Layer 4 of a small transformer language model trained on English Wikipedia (8 layers, counted from 0, width 96).
A neuron's activation on a vector x is GELU(weights . x + bias), where the dot is the dot product.
The model reads these tokens: " of" " the" " late" " twentieth" " century" "." "\n" "\n" "==" " Published" " works" " ==" "\n" "Il" " sole" " e" " la" " ma" "sche" "ra" "." " Un"

The vector x that enters this layer's MLP at each token. A number n stands for n times 0.028.
0 " of": -37 11 1 -1 -15 -26 2 30 25 88 11 21 -25 -1 -28 -15 -5 6 7 -11 -8 28 -39 5 -1 5 -6 17 29 -4 5 0 38 7 29 -10 -32 -2 -48 7 3 -7 -21 1 9 -13 -2 4 4 14 40 45 39 -28 6 -32 -4 0 14 -15 -20 -10 4 -47 -24 -8 -25 -6 -40 -4 40 -27 15 15 23 29 -14 -2 -1 -45 0 -14 13 18 -64 9 13 1 -9 3 32 -32 42 12 5 6
1 " the": -25 -8 5 2 3 -9 3 13 22 94 7 1 -6 -2 -16 -36 -1 17 9 -5 4 34 -43 19 2 -6 -7 15 2 -21 2 -3 62 9 24 -25 -2 -1 -79 3 -20 -3 -21 -11 2 -30 -2 22 10 -1 33 53 30 -25 7 -25 -13 2 39 -21 4 -10 6 -39 -16 -12 -21 2 -13 6 7 -19 0 25 4 14 -24 -8 -4 -15 5 -18 5 19 -42 1 -13 -14 -5 13 28 -30 25 21 3 8
2 " late": -24 4 0 -10 -13 -22 3 17 58 56 40 -28 -1 13 6 -14 -1 -3 3 6 -14 60 -32 -14 -10 9 4 35 -8 -43 -1 -6 60 19 7 -10 -20 -2 -48 -24 -6 -4 -28 -19 2 -8 -12 36 3 14 7 71 -11 -46 0 -14 3 9 30 -17 -15 -8 15 -35 -13 43 -1 1 20 -4 22 -44 22 7 -3 5 -15 -5 30 -19 -46 -38 51 12 -41 14 18 -26 -36 58 12 -73 26 32 -8 12
3 " twentieth": 2 -3 -18 14 -18 -21 5 7 37 52 54 -55 -24 22 -3 -25 9 -23 -3 -25 1 59 -26 10 -11 5 -19 46 2 -33 -7 -44 57 25 8 -8 5 3 -43 9 -35 -10 -39 18 16 -12 -5 41 5 8 2 66 -19 -11 31 -18 23 13 20 -20 -8 -3 -9 -20 -4 -12 -7 4 15 -17 12 -49 30 -1 23 -23 -14 2 14 -23 -14 -44 52 -22 -40 13 -1 5 -14 61 34 -72 -20 31 3 35
4 " century": -25 -11 -12 -14 -37 -27 -7 -2 41 73 27 -44 -26 41 -20 -9 7 9 11 -29 15 51 -17 19 12 -10 20 41 -4 -30 1 -7 50 8 14 -2 -25 8 -32 -4 -18 2 -65 20 12 -13 -11 10 18 23 -5 48 9 -51 -24 -15 12 1 9 4 -11 -9 -5 -7 8 -6 -30 -14 -30 5 -5 -38 2 16 24 7 3 16 11 -28 -22 -24 35 3 -42 30 -13 -34 -12 60 21 -45 21 39 26 3
5 ".": -62 19 -4 1 -4 -13 -19 17 32 79 11 -14 -30 43 -20 -33 1 9 -27 -19 6 31 -23 19 10 -18 0 30 3 -14 -4 2 35 9 25 -26 -37 24 -59 9 -21 -9 -23 18 2 -7 15 13 0 -4 19 22 55 -10 17 -12 10 -4 -5 -33 -12 5 12 -37 -37 -2 -12 11 -36 13 15 5 4 6 39 7 -10 -5 -8 -30 -6 15 28 1 -50 31 -2 -22 -21 23 12 -39 38 10 13 8
6 "\n": -53 14 7 13 -8 -7 0 20 28 56 11 24 -37 24 -6 -46 1 6 -8 -8 15 13 -31 25 23 -20 -5 24 18 -15 13 -13 29 35 17 -24 -45 19 -72 -8 -36 -11 -40 13 0 0 16 -18 -11 -7 -5 23 34 11 20 -30 -1 -14 31 -28 -6 2 33 -20 -32 -10 0 4 -22 2 26 7 2 2 33 17 -27 -9 -3 -24 -9 5 42 24 -64 4 14 -24 -11 8 48 -46 28 7 1 12
7 "\n": -42 21 12 11 -22 -2 -2 0 28 49 5 27 -43 18 -11 -31 -2 14 -7 -11 13 2 -30 31 23 -17 1 28 15 -7 17 -8 45 28 33 -31 -37 21 -77 0 -26 -12 -34 22 14 5 4 -20 -21 -6 7 10 40 14 18 -32 -6 -19 30 -24 -7 -2 33 -31 -37 -18 -3 -5 -10 6 52 5 -11 0 28 9 -22 -17 -8 -16 -6 -18 38 35 -58 13 15 -35 -17 14 49 -49 23 5 0 23
8 "==": -55 39 15 9 -18 -10 -28 2 40 25 31 0 -27 17 -24 1 -25 31 -28 9 21 7 -1 17 -25 -19 10 43 -11 -4 4 3 0 26 20 -38 -7 47 -80 -13 -8 -19 -10 25 42 -2 -13 -11 -12 -28 19 21 18 -17 -4 -21 -7 18 3 -29 2 19 -5 -49 -36 2 -44 7 -27 -11 38 -33 -17 28 10 21 -2 -14 15 -23 3 -27 54 55 -40 28 1 -37 -15 49 56 -22 40 8 15 8
9 " Published": -43 12 -10 -7 -23 -40 4 -18 35 61 4 10 -26 15 -37 -6 -20 10 -32 -8 19 27 -27 19 -30 -41 -27 34 36 -15 7 51 22 8 16 -18 -24 30 -24 33 5 -6 -32 -14 -13 -44 -17 21 0 4 -24 25 -14 -61 -23 7 25 -2 19 -27 -13 10 22 -24 9 28 -3 33 7 -5 43 -38 -12 -17 44 34 -15 6 24 -27 7 22 48 9 -46 -11 5 -22 -20 43 8 -24 21 13 4 35
10 " works": -34 -4 -12 11 -20 -42 -13 -12 41 76 13 27 -38 17 -8 -11 -2 -1 -9 -25 17 24 -12 28 3 -52 -37 16 30 17 19 28 10 -3 11 -14 -19 17 -33 25 -25 -44 -46 22 5 -8 16 29 -28 -4 -14 20 3 -58 -11 15 -8 -6 -8 -19 -4 15 29 -21 -25 -15 -16 8 -32 23 5 -45 -14 1 34 6 -32 26 10 -41 -5 -3 45 16 -11 10 2 -11 10 57 12 -18 -1 34 18 36
11 " ==": -66 25 -4 16 -17 20 -25 40 33 41 38 -11 -43 32 -12 -7 -10 20 -25 10 7 -18 -13 10 -24 -44 25 29 12 -10 19 -7 18 34 2 -24 -7 37 -67 -48 -43 -40 -11 7 -11 -7 5 -10 26 -24 -19 60 23 -32 -12 -8 -2 4 -12 -28 -39 -1 5 -35 2 20 -27 6 -50 0 1 -13 0 34 30 47 -21 29 -8 -18 -12 20 41 5 -55 22 -11 -2 9 35 36 4 16 17 10 26
12 "\n": -72 0 6 3 -2 -7 6 14 15 52 16 6 -48 24 1 -32 13 9 -8 8 14 3 -32 33 13 -27 -13 1 31 -5 11 -13 35 42 27 -14 -48 6 -88 8 -14 -33 -28 4 -22 5 -10 -17 -14 -12 -7 41 35 1 40 -14 14 -16 13 -34 -10 0 31 -29 -27 -1 10 -1 8 10 21 2 19 7 33 21 -48 3 -4 -28 -11 -1 40 19 -57 9 15 -40 13 35 15 -20 12 1 7 18
13 "Il": -47 58 21 31 -26 -30 14 -14 13 32 16 -18 -3 -31 -7 -11 36 -24 -22 -24 -15 16 -35 3 -32 -28 -5 16 0 10 13 -3 7 24 -11 17 10 15 -12 56 6 -26 -34 12 -8 27 12 -3 -42 11 6 10 -13 -51 39 3 17 -6 18 -46 -3 -19 -5 -48 19 15 -32 11 15 14 12 -35 17 -13 9 7 -20 30 24 -37 29 1 25 30 -84 -2 -12 -33 -7 77 58 -43 61 8 -20 26
14 " sole": 13 6 13 -9 21 7 -11 -17 28 62 44 -35 -39 -16 -6 1 -3 -19 -1 9 8 15 -12 18 -12 7 -7 24 41 -4 15 -7 -2 33 -40 -22 19 5 -56 -14 -23 -25 -54 -31 -15 -3 2 -2 -12 12 18 13 18 -40 10 17 -17 22 -5 -47 7 -15 15 -64 8 28 -9 -9 25 39 58 -17 -17 -52 7 -3 3 7 23 -14 -11 -16 45 15 -46 9 -23 -37 -36 67 30 -32 21 36 4 35
15 " e": -38 21 -4 -11 -50 -65 19 4 28 36 37 2 -15 -14 15 11 19 -3 -11 -5 26 17 -26 17 -7 -39 -28 21 14 -7 18 -6 2 35 -25 -17 32 -15 -17 13 -19 -30 -50 7 -22 3 18 -25 -12 16 14 4 -2 -42 11 10 42 -58 37 -34 -10 -17 -1 -35 -11 45 -21 -28 -4 42 29 -32 31 -36 11 6 1 4 20 -50 20 0 54 34 -39 40 -14 -27 1 60 28 -45 36 5 22 10
16 " la": -32 -2 4 -7 -18 -18 10 -13 21 61 33 -31 -9 -14 9 25 40 -42 -32 0 8 17 -43 -21 -20 -22 -24 49 22 12 -17 -23 13 42 -28 1 17 2 -15 18 -3 -34 -19 33 20 18 10 17 -38 14 -15 0 4 -36 0 -11 6 -13 23 -31 1 -28 -11 -65 -3 -24 -31 -2 21 36 1 -35 67 1 -5 -7 2 34 20 -13 47 -5 10 14 -53 33 -30 -31 -15 50 58 -39 33 18 15 18
17 " ma": -43 -9 26 -14 -31 -43 10 -21 35 39 42 -3 -26 -39 10 -23 29 -3 -19 15 25 15 -6 -43 7 -16 -42 42 15 16 -18 -7 27 63 -23 -4 48 -10 -1 22 21 -12 -24 -20 -16 26 2 1 -33 14 1 20 0 -35 -3 16 -10 2 0 -15 6 -21 21 -62 -14 -11 2 0 0 34 23 -40 29 -16 9 -6 -22 37 1 -39 -10 -9 34 12 -62 21 -37 -40 -11 74 44 -44 11 44 17 21
18 "sche": -32 -38 12 19 -29 -44 -9 32 20 58 27 -60 4 -30 -40 -15 0 -4 -31 -7 38 1 -37 11 3 11 -47 13 -5 6 17 -6 2 14 2 42 -4 24 -57 16 19 -36 -28 8 11 15 8 -7 -22 44 1 15 -28 6 -20 7 11 -21 21 -30 -29 4 -4 -38 6 0 -45 5 7 21 13 -31 23 -13 -3 11 40 37 -41 -45 31 12 52 7 -55 20 -11 -28 6 44 31 -2 20 10 6 29
19 "ra": -6 -4 -6 12 -49 -34 -3 29 14 54 31 -31 -26 -13 -18 -11 20 -17 -17 -26 20 8 -3 -15 5 -14 -15 25 -37 7 29 15 2 36 -11 35 -10 -1 -52 7 28 -19 -8 -13 -10 32 8 -6 -25 8 11 -8 -3 -48 -10 16 -21 -27 18 -12 -18 -25 -7 -57 -4 15 -24 -8 -4 39 -8 -15 22 -29 -3 0 23 79 -22 -24 12 -29 60 21 -77 12 5 -12 10 72 54 -22 21 42 20 -4
20 ".": -58 8 -5 1 4 -22 -36 0 36 75 12 -16 -33 27 -21 -24 3 -6 -43 -6 16 22 -16 3 11 -34 -12 26 -1 -3 -1 14 22 36 -16 -13 -28 36 -59 -7 4 -6 -16 19 -8 5 -7 17 -4 -14 17 -5 47 -30 26 11 23 -3 -17 -46 -22 13 9 -32 -23 23 -15 -18 -10 29 16 1 19 -2 32 14 15 5 -16 -17 -9 17 27 -1 -54 61 0 -28 -25 53 0 -29 13 11 10 7
21 " Un": -35 17 28 14 -25 26 -11 -4 29 64 17 8 17 -18 -52 -13 -14 -8 11 4 20 53 -28 -19 10 -21 -28 4 5 -12 6 13 -2 31 -15 -1 8 16 -42 13 16 7 32 -8 -26 4 9 -10 -31 10 -14 19 -16 -21 36 2 -5 20 16 -50 -31 -39 12 -26 15 -7 -14 -25 36 3 9 -17 47 -53 24 14 -13 -23 20 -51 36 -3 28 13 -25 22 2 -37 -35 55 37 -67 24 15 -18 1

Each question shows the input weights of one neuron of the MLP. A number n stands for n times 0.023.

n184 (bias -0.147): 21 -6 4 -6 5 22 7 13 56 -29 -4 4 -39 -11 -6 -18 -10 17 -45 28 -2 21 -36 -11 -6 5 0 -1 5 21 -3 34 -17 1 -19 -33 14 -20 -9 12 13 -14 -35 36 -33 -10 21 21 11 -1 4 1 20 38 -12 14 -10 12 27 2 -30 -21 1 -1 -8 -45 23 7 22 -24 14 35 16 -3 -7 31 20 20 8 2 10 31 -34 4 -27 -4 21 28 -5 -20 -16 -9 -27 -22 10 10
Its two highest activations, in order, are on tokens 6 "\n", 7 "\n"

n115 (bias -0.124): -24 -7 -2 34 -13 4 -9 35 1 -12 23 -36 8 19 14 1 -18 -33 -23 22 -5 -17 -12 -23 16 -2 -4 -13 -7 -21 4 26 9 14 10 -9 13 -7 -36 10 -23 0 9 3 5 -6 2 -6 22 -3 -42 18 26 1 -1 -7 -5 -17 -16 18 -5 41 -1 -5 -2 -8 -4 9 -14 -36 -14 18 26 1 -2 -31 4 20 36 -3 -10 15 -7 23 -4 17 -24 19 50 -15 -26 33 23 4 35 1
On which token does it fire most, and how strongly? 11 " ==", at about 7.2

n160 (bias -0.117): -9 -32 -2 35 -40 -5 20 -6 11 17 1 -8 7 13 1 -10 -6 -37 -2 28 -27 28 -34 7 27 18 20 -17 -20 -16 -16 4 -17 7 -2 11 48 11 -34 -18 23 29 12 -2 1 2 -3 -24 -9 -24 2 11 -6 -30 -29 9 0 -15 14 8 18 11 -15 20 -23 17 12 23 32 -23 49 15 -11 16 9 -8 2 -14 33 23 -6 8 -12 -5 17 5 9 19 -11 -4 23 -6 -23 -17 -1 -43
On which token does it fire most, and how strongly? 2 " late", at about 3.4

n336 (bias -0.080): 16 7 14 -24 -11 -19 0 8 4 -31 17 -8 -6 -12 -32 21 14 -12 -14 10 -32 -5 -15 24 -28 22 2 9 -27 19 12 16 10 2 -18 -1 25 -27 -1 27 2 18 23 14 17 3 -27 -11 -9 -19 3 21 25 2 -4 -15 -8 -58 14 -14 -7 -15 19 -4 19 -11 17 -5 2 14 21 5 17 0 -16 -17 -15 9 31 3 2 21 24 5 -8 19 -20 -3 -1 -15 -12 -24 -3 -22 3 14
Which token does this neuron like most? 15 " e"

n28 (bias -0.032): -6 -6 32 -24 4 -7 6 16 -15 16 -21 18 -25 29 -26 2 -25 34 2 -25 -31 -28 26 -13 9 16 22 -10 21 5 -13 20 -25 -9 -6 -10 -7 5 13 11 19 -26 9 17 -8 13 -4 7 8 -30 -23 -18 3 -5 -3 3 37 13 11 -22 6 13 -13 -3 -17 -20 19 -19 -2 4 27 11 -17 -13 33 2 -22 -23 12 52 20 7 23 -19 11 -26 -10 -10 -4 11 -2 -15 5 -11 22 -7
On which token does it fire most, and how strongly? 9 " Published", at about 2.8

n56 (bias -0.194): 1 4 8 19 2 15 30 14 30 -23 -2 -1 38 -16 -22 -8 18 3 3 -25 -2 -25 12 -40 14 -13 -2 1 -13 -36 -16 -5 27 27 12 3 -54 7 44 30 -25 -19 -6 -1 7 -13 -5 -9 10 -32 -15 -16 -20 -2 21 -8 12 -9 -2 3 16 4 -32 -18 3 3 -5 -7 20 8 7 4 -14 -10 26 -31 36 3 38 18 -24 -4 -14 45 26 -17 -33 -23 -5 -2 21 6 13 -23 -17 22
Which token does this neuron like most? 13 "Il"

n341 (bias -0.222): -33 -7 -24 27 -14 -10 -13 -32 23 -2 -13 -11 8 6 7 3 37 -4 -22 -12 -11 -36 -12 19 10 28 0 10 5 8 -30 3 3 -10 3 -38 7 36 7 13 -13 1 34 -1 -6 -16 17 25 5 -8 23 41 29 -17 15 -20 5 38 -1 51 -9 -10 15 29 -29 24 6 -9 -22 0 -52 22 -38 0 -3 -14 -8 24 -35 -11 -5 21 9 -20 -1 44 26 30 4 -5 -29 21 4 -48 -14 -38
Which token does this neuron like most? 5 "."

n295 (bias -0.131): 1 -22 -6 20 22 17 16 -7 49 6 1 -2 -15 11 4 -8 -19 30 3 -11 -37 -3 -11 25 1 28 -23 0 23 -13 -43 -10 4 7 1 -3 12 3 -7 7 -2 -10 17 1 2 23 -21 11 -35 -12 18 -41 4 -23 -13 8 7 -42 3 28 -8 8 -25 3 -23 13 -8 -12 12 3 22 24 0 12 14 18 10 -16 33 11 48 -2 -28 7 -16 -3 -15 3 -23 1 -19 -31 2 8 -6 -16
Which token does this neuron like most? 16 " la"

n1 (bias -0.180): 19 -11 -28 4 26 32 3 -18 5 2 -11 15 3 7 3 17 -39 -24 7 -20 -14 -4 0 5 -6 24 0 -6 30 13 1 18 -18 -3 10 -6 5 6 7 -17 -24 -21 -53 6 16 22 2 -13 3 14 -18 4 6 21 -12 19 -34 29 15 -25 -12 -4 -20 -18 -15 -40 -38 -26 -11 -13 33 -1 10 32 11 -14 12 -5 -6 7 26 23 -11 18 19 19 -2 6 14 20 -22 -17 11 -40 -5 13
On which token does it fire most, and how strongly? 14 " sole", at about 2.1

n15 (bias -0.381): -8 -45 20 -13 24 8 10 26 30 -46 -6 -40 24 6 -2 0 7 32 -21 -16 23 22 12 -11 -15 -42 4 9 36 20 -34 25 -30 3 -29 5 22 28 -14 -8 7 -2 1 -39 21 7 24 10 -36 13 -6 9 9 23 -93 -16 15 9 6 12 43 -34 9 12 4 -17 -23 -28 -8 7 28 3 -14 -6 17 -37 28 8 -5 49 -15 -2 -38 26 -29 3 31 16 12 35 -46 -22 -17 -10 29 15
Which token does this neuron like most? 17 " ma"

n116 (bias -0.094): -7 -10 -23 -5 -7 -13 33 12 -12 -5 -14 -10 -15 -18 -29 -29 -2 1 -16 4 -34 -3 -26 12 12 31 32 1 18 10 4 13 -7 13 -19 6 22 -2 -5 -1 -14 29 23 11 -22 2 3 19 -16 7 -9 1 4 -8 17 -4 -5 -30 32 -5 -41 -24 23 35 -7 -27 28 14 -6 5 -10 6 -36 23 11 38 39 -32 23 6 22 -5 6 5 -28 -5 17 -7 5 -18 -21 -11 -43 34 -2 -5
Its three highest activations, in order, are on tokens 6 "\n", 7 "\n", 1 " the"

n278 (bias -0.055): -5 -31 3 32 7 1 6 6 -26 -17 -4 21 6 -4 11 1 22 -3 -16 8 22 7 -9 -5 2 -7 -13 -12 16 -13 11 -13 -10 18 -18 20 -41 -11 -8 -21 7 11 -23 11 -13 -5 1 -8 -7 -9 15 14 10 16 13 13 0 23 17 -4 -10 9 12 1 31 -14 19 14 17 -46 -9 -10 4 -7 -29 8 7 42 2 -1 1 1 12 -29 -19 33 -38 -9 -9 -5 -11 42 -29 4 -4 -9
Which token does this neuron like most? 18 "sche"

n231 (bias -0.136): -6 -18 -21 -6 7 33 -2 -12 -5 -23 13 -26 -2 -18 -28 -1 24 15 32 -11 -11 0 16 -12 18 6 4 10 -26 -3 14 25 17 18 -4 11 -12 -2 -11 16 -41 22 3 -40 4 -34 2 10 -7 11 24 10 -13 15 -21 5 43 -16 13 -10 5 -22 31 11 -16 -16 -4 16 -7 -12 -23 6 -14 20 1 -10 27 -17 -11 -3 2 8 -20 25 32 18 10 1 47 42 -32 -15 -10 -6 -1 -19
Which token does this neuron like most? 4 " century"

n164 (bias -0.157): -38 -33 -6 7 20 38 25 21 -17 3 13 1 -9 -6 -19 8 -7 -4 7 -6 5 42 6 -1 -7 -13 34 10 -6 -34 4 12 6 -14 -18 22 3 9 -1 15 21 32 -11 -20 5 34 36 -41 2 -3 12 -4 3 47 -20 17 -24 -42 -5 -2 -5 -31 9 1 24 -37 -1 -8 3 -7 -6 8 0 15 4 -36 -35 -29 45 2 -19 -32 14 16 -6 -8 -35 23 -22 4 -22 6 15 -14 5 15
Which token does this neuron like most? 21 " Un"

n145 (bias -0.109): -16 -38 -19 -4 6 17 -19 31 -17 -7 17 15 8 0 24 -12 7 7 -11 -2 -15 -25 -7 -10 -2 28 -11 -4 -1 -24 -1 18 -5 24 -24 -6 -30 21 18 -9 -22 -37 16 18 -6 1 1 6 2 -13 -6 -33 -7 30 4 32 -6 -7 11 -20 -14 -42 -22 -15 46 -28 17 8 -6 -1 33 8 -14 2 17 58 -42 -16 23 -18 27 24 -37 18 39 -15 -2 -24 14 20 -17 8 43 5 -18 -11
Which token does this neuron like most? 21 " Un"

n291 (bias -0.141): 36 35 -3 -20 17 17 2 -11 -23 -29 4 31 18 -26 -16 2 33 -4 -3 22 4 13 -6 19 -18 8 -10 24 -5 -14 -4 -36 15 26 -7 6 -6 33 10 -29 -25 27 6 -22 -1 15 2 -19 -15 -8 -8 9 28 25 -26 -31 -5 1 -21 4 -6 9 14 31 -24 2 -14 3 -4 7 5 36 18 -3 -9 8 8 2 -32 -11 -30 -6 -9 -5 -9 -10 1 -1 -1 -20 -8 -24 13 10 39 -14
Which token does this neuron like most? 6 "\n"

n21 (bias -0.048): -19 13 -17 -9 -2 17 -5 -8 41 -12 -16 -1 3 -36 -17 27 6 21 -4 24 21 14 0 15 0 -1 -5 -15 14 -24 -5 28 -29 -1 -10 4 -5 -11 2 40 22 -21 7 -4 5 59 4 12 -3 -41 -13 -17 -1 7 4 8 20 -33 1 -15 -4 -39 8 -9 4 -6 9 11 8 8 -16 24 23 2 -19 16 -1 17 5 -7 -6 -42 9 -7 -14 -21 6 3 23 -12 -31 -13 30 19 -11 16
Which token does this neuron like most? 13 "Il"

n196 (bias 0.026): 14 -12 37 9 3 6 -16 3 22 4 -13 -26 -13 9 23 7 20 4 -5 22 13 -31 -55 -9 18 -7 -27 -1 7 12 8 24 13 16 37 -21 48 30 12 -22 2 53 -2 2 -12 -16 1 11 -19 15 2 24 29 -25 -26 -18 -11 -24 -21 -8 -35 -31 3 9 -26 -6 -1 -1 12 -4 -23 14 -22 -6 1 -8 13 1 17 -8 -10 -12 1 -20 1 6 19 -13 6 17 0 14 -7 -7 18 -1
Which token does this neuron like most? 17 " ma"

n212 (bias -0.137): -29 -14 -16 9 0 -18 5 -11 -8 -20 8 -22 17 5 -16 2 -32 -6 8 0 -4 5 -14 -14 -1 8 5 -1 -8 2 32 11 -16 4 2 2 6 28 0 19 -29 26 35 17 -29 25 35 -7 -34 4 16 11 15 10 -6 -3 -7 -14 11 -13 -22 -1 15 5 -16 20 2 -19 -4 -31 -12 21 8 -2 -16 24 -25 21 37 25 -4 5 -9 -2 -19 -16 20 9 -7 -16 -31 -12 -10 7 29 -2
Which token does this neuron like most? 21 " Un"

n287 (bias -0.077): 7 -13 -1 17 15 10 -17 -8 -8 18 21 7 -18 -19 -15 7 -7 -5 -24 -16 -1 -18 -9 -2 41 25 22 -3 12 15 -12 36 -47 30 -4 -11 -27 10 -8 9 -3 9 23 7 -11 9 17 33 -13 -20 5 20 -26 15 10 -23 -14 -2 -6 8 -4 -17 6 19 5 -27 9 -18 -7 -33 15 21 -29 19 -19 3 -11 37 21 -17 30 46 17 -26 -16 1 -18 -11 18 -6 -21 -21 4 2 2 3
Its two highest activations, in order, are on tokens 21 " Un", 6 "\n"

n187 (bias -0.201): -30 18 -29 -1 -20 -22 -21 -23 19 1 5 4 -11 5 -10 -14 -32 -12 30 -8 -9 23 -3 41 35 25 -4 -9 17 -21 -5 -20 -10 -1 -3 9 -10 -37 -14 7 9 -5 14 35 19 -15 -22 30 -36 8 -2 -12 32 11 -2 16 -10 -3 -34 15 -4 9 -6 5 9 21 22 -10 -40 -8 -13 8 -17 22 2 26 1 -12 9 2 34 -5 -2 -13 4 -5 8 34 -20 -13 -28 10 -14 -11 16 -4
On which token does it fire most, and how strongly? 5 ".", at about 2.3

n19 (bias -0.110): -32 -37 5 8 17 13 11 -33 36 -20 -30 -14 -24 21 -6 12 -25 14 5 -5 -8 10 -1 -2 -19 3 26 13 -13 -37 33 15 21 7 -4 10 23 12 -1 -37 -24 5 -9 -15 12 41 19 -37 22 21 13 12 -20 23 -24 40 -28 29 -13 4 -2 15 -7 -5 -37 -14 11 19 3 5 8 -15 -8 23 23 23 -2 1 15 44 -34 -10 5 13 9 2 -40 33 -1 -14 -15 -17 -21 -40 -11 17
Its three highest activations, in order, are on tokens 11 " ==", 8 "==", 2 " late"

n168 (bias -0.037): -33 12 13 -23 -21 -21 13 -2 19 -5 -15 -44 -24 11 -5 -12 -2 23 27 39 -38 -26 -10 16 11 -16 11 -2 34 3 14 -15 -36 -6 -1 4 18 46 -20 28 15 7 3 11 -8 7 32 16 -1 33 -5 5 24 16 22 -19 -1 20 -28 16 -8 -20 7 11 2 -5 48 8 -30 -17 -10 -20 -16 -11 12 -16 4 11 30 7 28 21 7 -1 2 1 -27 -9 -6 -29 9 -6 -7 -25 -32 -10
On which token does it fire most, and how strongly? 5 ".", at about 2.4

n296 (bias -0.164): -26 -2 9 -15 20 -9 15 31 -15 1 0 33 -14 -1 2 -2 -19 -10 -10 -7 19 25 20 4 -11 -15 5 0 -16 -21 4 -4 -15 4 -42 5 9 -22 11 13 21 -41 -8 19 43 -18 0 -15 12 11 -8 -9 -8 34 18 27 -17 -16 -23 -24 46 6 -29 17 21 -12 -1 2 -25 -29 33 21 -2 -42 -6 -9 6 1 -3 9 -26 0 -2 -2 31 38 -7 12 -13 12 -26 -14 27 21 -3 -6
On which token does it fire most, and how strongly? 15 " e", at about 1.2

n183 (bias -0.181): 20 26 -49 4 -30 15 21 -14 16 7 -10 25 -4 -35 -5 2 17 -1 16 -15 36 16 -5 35 7 26 -9 29 -24 -24 -37 25 15 31 -5 5 19 -16 4 -27 -13 17 11 -10 35 -29 -47 0 4 24 -27 8 34 23 -2 -4 2 4 18 13 6 -32 14 -11 -26 11 -23 23 -3 14 11 -14 17 22 -14 3 23 -35 33 24 -26 -54 -7 10 27 -11 15 -14 7 -47 -34 -16 6 -17 -37 -17
On which token does it fire most, and how strongly? 2 " late", at about 4.1

n73 (bias -0.070): 3 -5 6 32 1 3 -24 -37 -34 -5 22 5 13 -10 3 20 27 10 -5 -15 15 4 41 22 -26 -25 7 -3 53 -16 2 10 1 -9 11 7 -36 23 15 -2 -6 7 5 -6 -16 18 9 -3 -2 -37 -24 -1 8 12 2 -4 1 -3 15 -23 48 19 -6 16 17 -6 6 26 -1 -8 44 -6 -39 -26 28 -1 -38 6 2 -48 51 -23 -28 30 -13 -8 -9 2 -11 -25 -2 -16 32 -16 -58 -18
Which token does this neuron like most? 13 "Il"

n110 (bias -0.088): 18 -2 -12 13 -16 -6 -10 32 -23 21 -13 15 11 -2 7 21 -13 -31 30 -3 -17 -8 -17 34 32 -6 -2 -7 -15 -19 -4 15 -10 19 9 -17 16 -35 20 8 -17 2 -14 13 14 -52 -18 -19 3 -23 -7 40 -15 38 17 -10 22 7 -10 -7 34 -10 -22 -7 -15 -21 8 -7 -5 33 -17 -22 -9 16 10 2 4 -1 3 23 -9 1 20 -9 42 4 1 -26 7 -13 -1 -30 9 7 -23 -5
Its three highest activations, in order, are on tokens 3 " twentieth", 1 " the", 4 " century"

n242 (bias -0.118): -5 20 2 12 7 -27 -10 -5 -24 9 -26 7 -18 3 20 17 -9 2 22 -27 -34 6 15 -6 -31 -35 37 11 4 11 -20 5 -41 -3 -29 12 28 9 -41 -13 -1 5 26 29 1 3 -5 -15 -17 13 -1 -25 -6 33 12 4 3 52 23 5 30 -13 51 7 -28 2 28 -6 4 2 2 3 -8 17 -2 14 5 4 -21 26 -11 2 -15 -13 -1 28 6 1 -16 -3 -23 -18 8 10 -3 -26
Its two highest activations, in order, are on tokens 20 ".", 8 "=="

n119 (bias -0.178): -14 29 -13 -2 25 8 -12 8 24 2 10 6 -17 1 -3 -7 -2 6 2 15 -2 51 20 -7 25 -7 5 11 47 -38 39 5 -35 -27 2 16 25 30 2 19 3 20 0 13 2 13 19 -24 8 -13 -7 -8 -30 -7 -7 12 -2 -35 -2 -1 -5 -29 -24 15 6 -29 20 44 22 -16 4 -12 -3 -33 5 15 0 20 27 -27 -24 -2 -9 -13 10 -19 -10 -24 -29 -46 -24 -14 32 -20 -16 -17
Its three highest activations, in order, are on tokens 21 " Un", 9 " Published", 13 "Il"

n14 (bias -0.122): 32 7 16 -16 30 -24 13 10 -9 5 -6 19 1 18 -14 9 19 15 10 18 -2 -10 1 23 -34 -10 20 -21 -11 36 -21 -16 -2 -5 -28 7 -26 18 1 -23 -15 26 -4 5 10 8 -7 10 -17 22 -1 27 -22 -20 7 -14 2 28 -21 -35 -14 17 -11 9 6 -13 -4 13 -10 23 5 -5 -8 -21 -18 -34 22 -7 -33 13 -23 13 13 1 5 8 -12 19 -44 -7 8 22 -37 28 34 7
On which token does it fire most, and how strongly? 14 " sole", at about 2.1

n228 (bias -0.156): 4 32 -10 10 1 6 4 -27 -9 -3 16 -28 9 7 31 -10 -7 -12 25 -3 -11 -5 22 2 -5 37 19 -3 9 -8 -10 -15 -9 -8 -4 -3 -14 18 -14 14 -20 2 34 3 -4 27 10 33 -15 3 24 0 8 -19 -38 -17 17 -6 -28 -7 -28 -18 4 11 1 -3 17 19 -26 -1 6 11 -24 2 15 -6 8 14 -9 -2 4 45 -5 -5 -33 -6 -35 52 -20 -2 -18 -40 2 -25 -15 37
Which token does this neuron like most? 5 "."

n112 (bias -0.092): -32 4 2 -12 -40 -12 23 2 -7 -13 2 12 20 7 39 -20 8 -18 10 -8 12 -20 18 34 10 27 -17 -5 -5 9 -17 4 -3 -19 31 -20 -19 7 15 -14 -9 12 10 14 -4 -23 -11 1 -18 1 11 45 18 9 13 -20 9 -4 4 0 7 12 -4 21 7 8 -18 19 -26 2 -6 -1 12 1 -25 17 9 -18 4 -1 -28 26 -3 4 3 49 -28 -10 -30 -6 -25 -7 8 11 -27 -35
Which token does this neuron like most? 5 "."

n8 (bias -0.102): -7 1 -39 2 16 8 2 11 2 -21 28 6 13 -17 21 8 20 16 1 4 4 -22 -19 -13 10 -1 -41 -32 29 11 11 -3 0 17 -34 0 -1 27 -31 15 -37 9 -14 -7 -16 30 4 11 15 -12 -43 23 -23 20 -22 -22 -17 -23 6 -7 19 2 10 24 -16 49 9 6 -2 15 -25 4 5 -1 5 -19 6 -28 -11 -16 27 24 -7 25 -28 9 30 2 14 1 5 8 11 5 24 -17
Which token does this neuron like most? 15 " e"

n147 (bias -0.156): -10 24 -5 -5 50 11 -24 4 -19 -20 5 17 12 0 26 6 31 3 7 27 -2 -30 2 8 3 25 -15 -30 28 25 14 -19 18 -9 -27 -25 -19 22 -15 12 -14 0 0 -2 -25 16 -38 8 -2 -10 3 19 -17 -17 16 -21 9 0 9 -39 3 11 23 -5 -9 -1 11 -12 -5 29 -5 -7 -1 0 -5 -37 47 -19 -22 -7 -32 16 -10 2 9 22 -12 8 21 -1 -9 -3 -8 11 17 -5
On which token does it fire most, and how strongly? 12 "\n", at about 2.2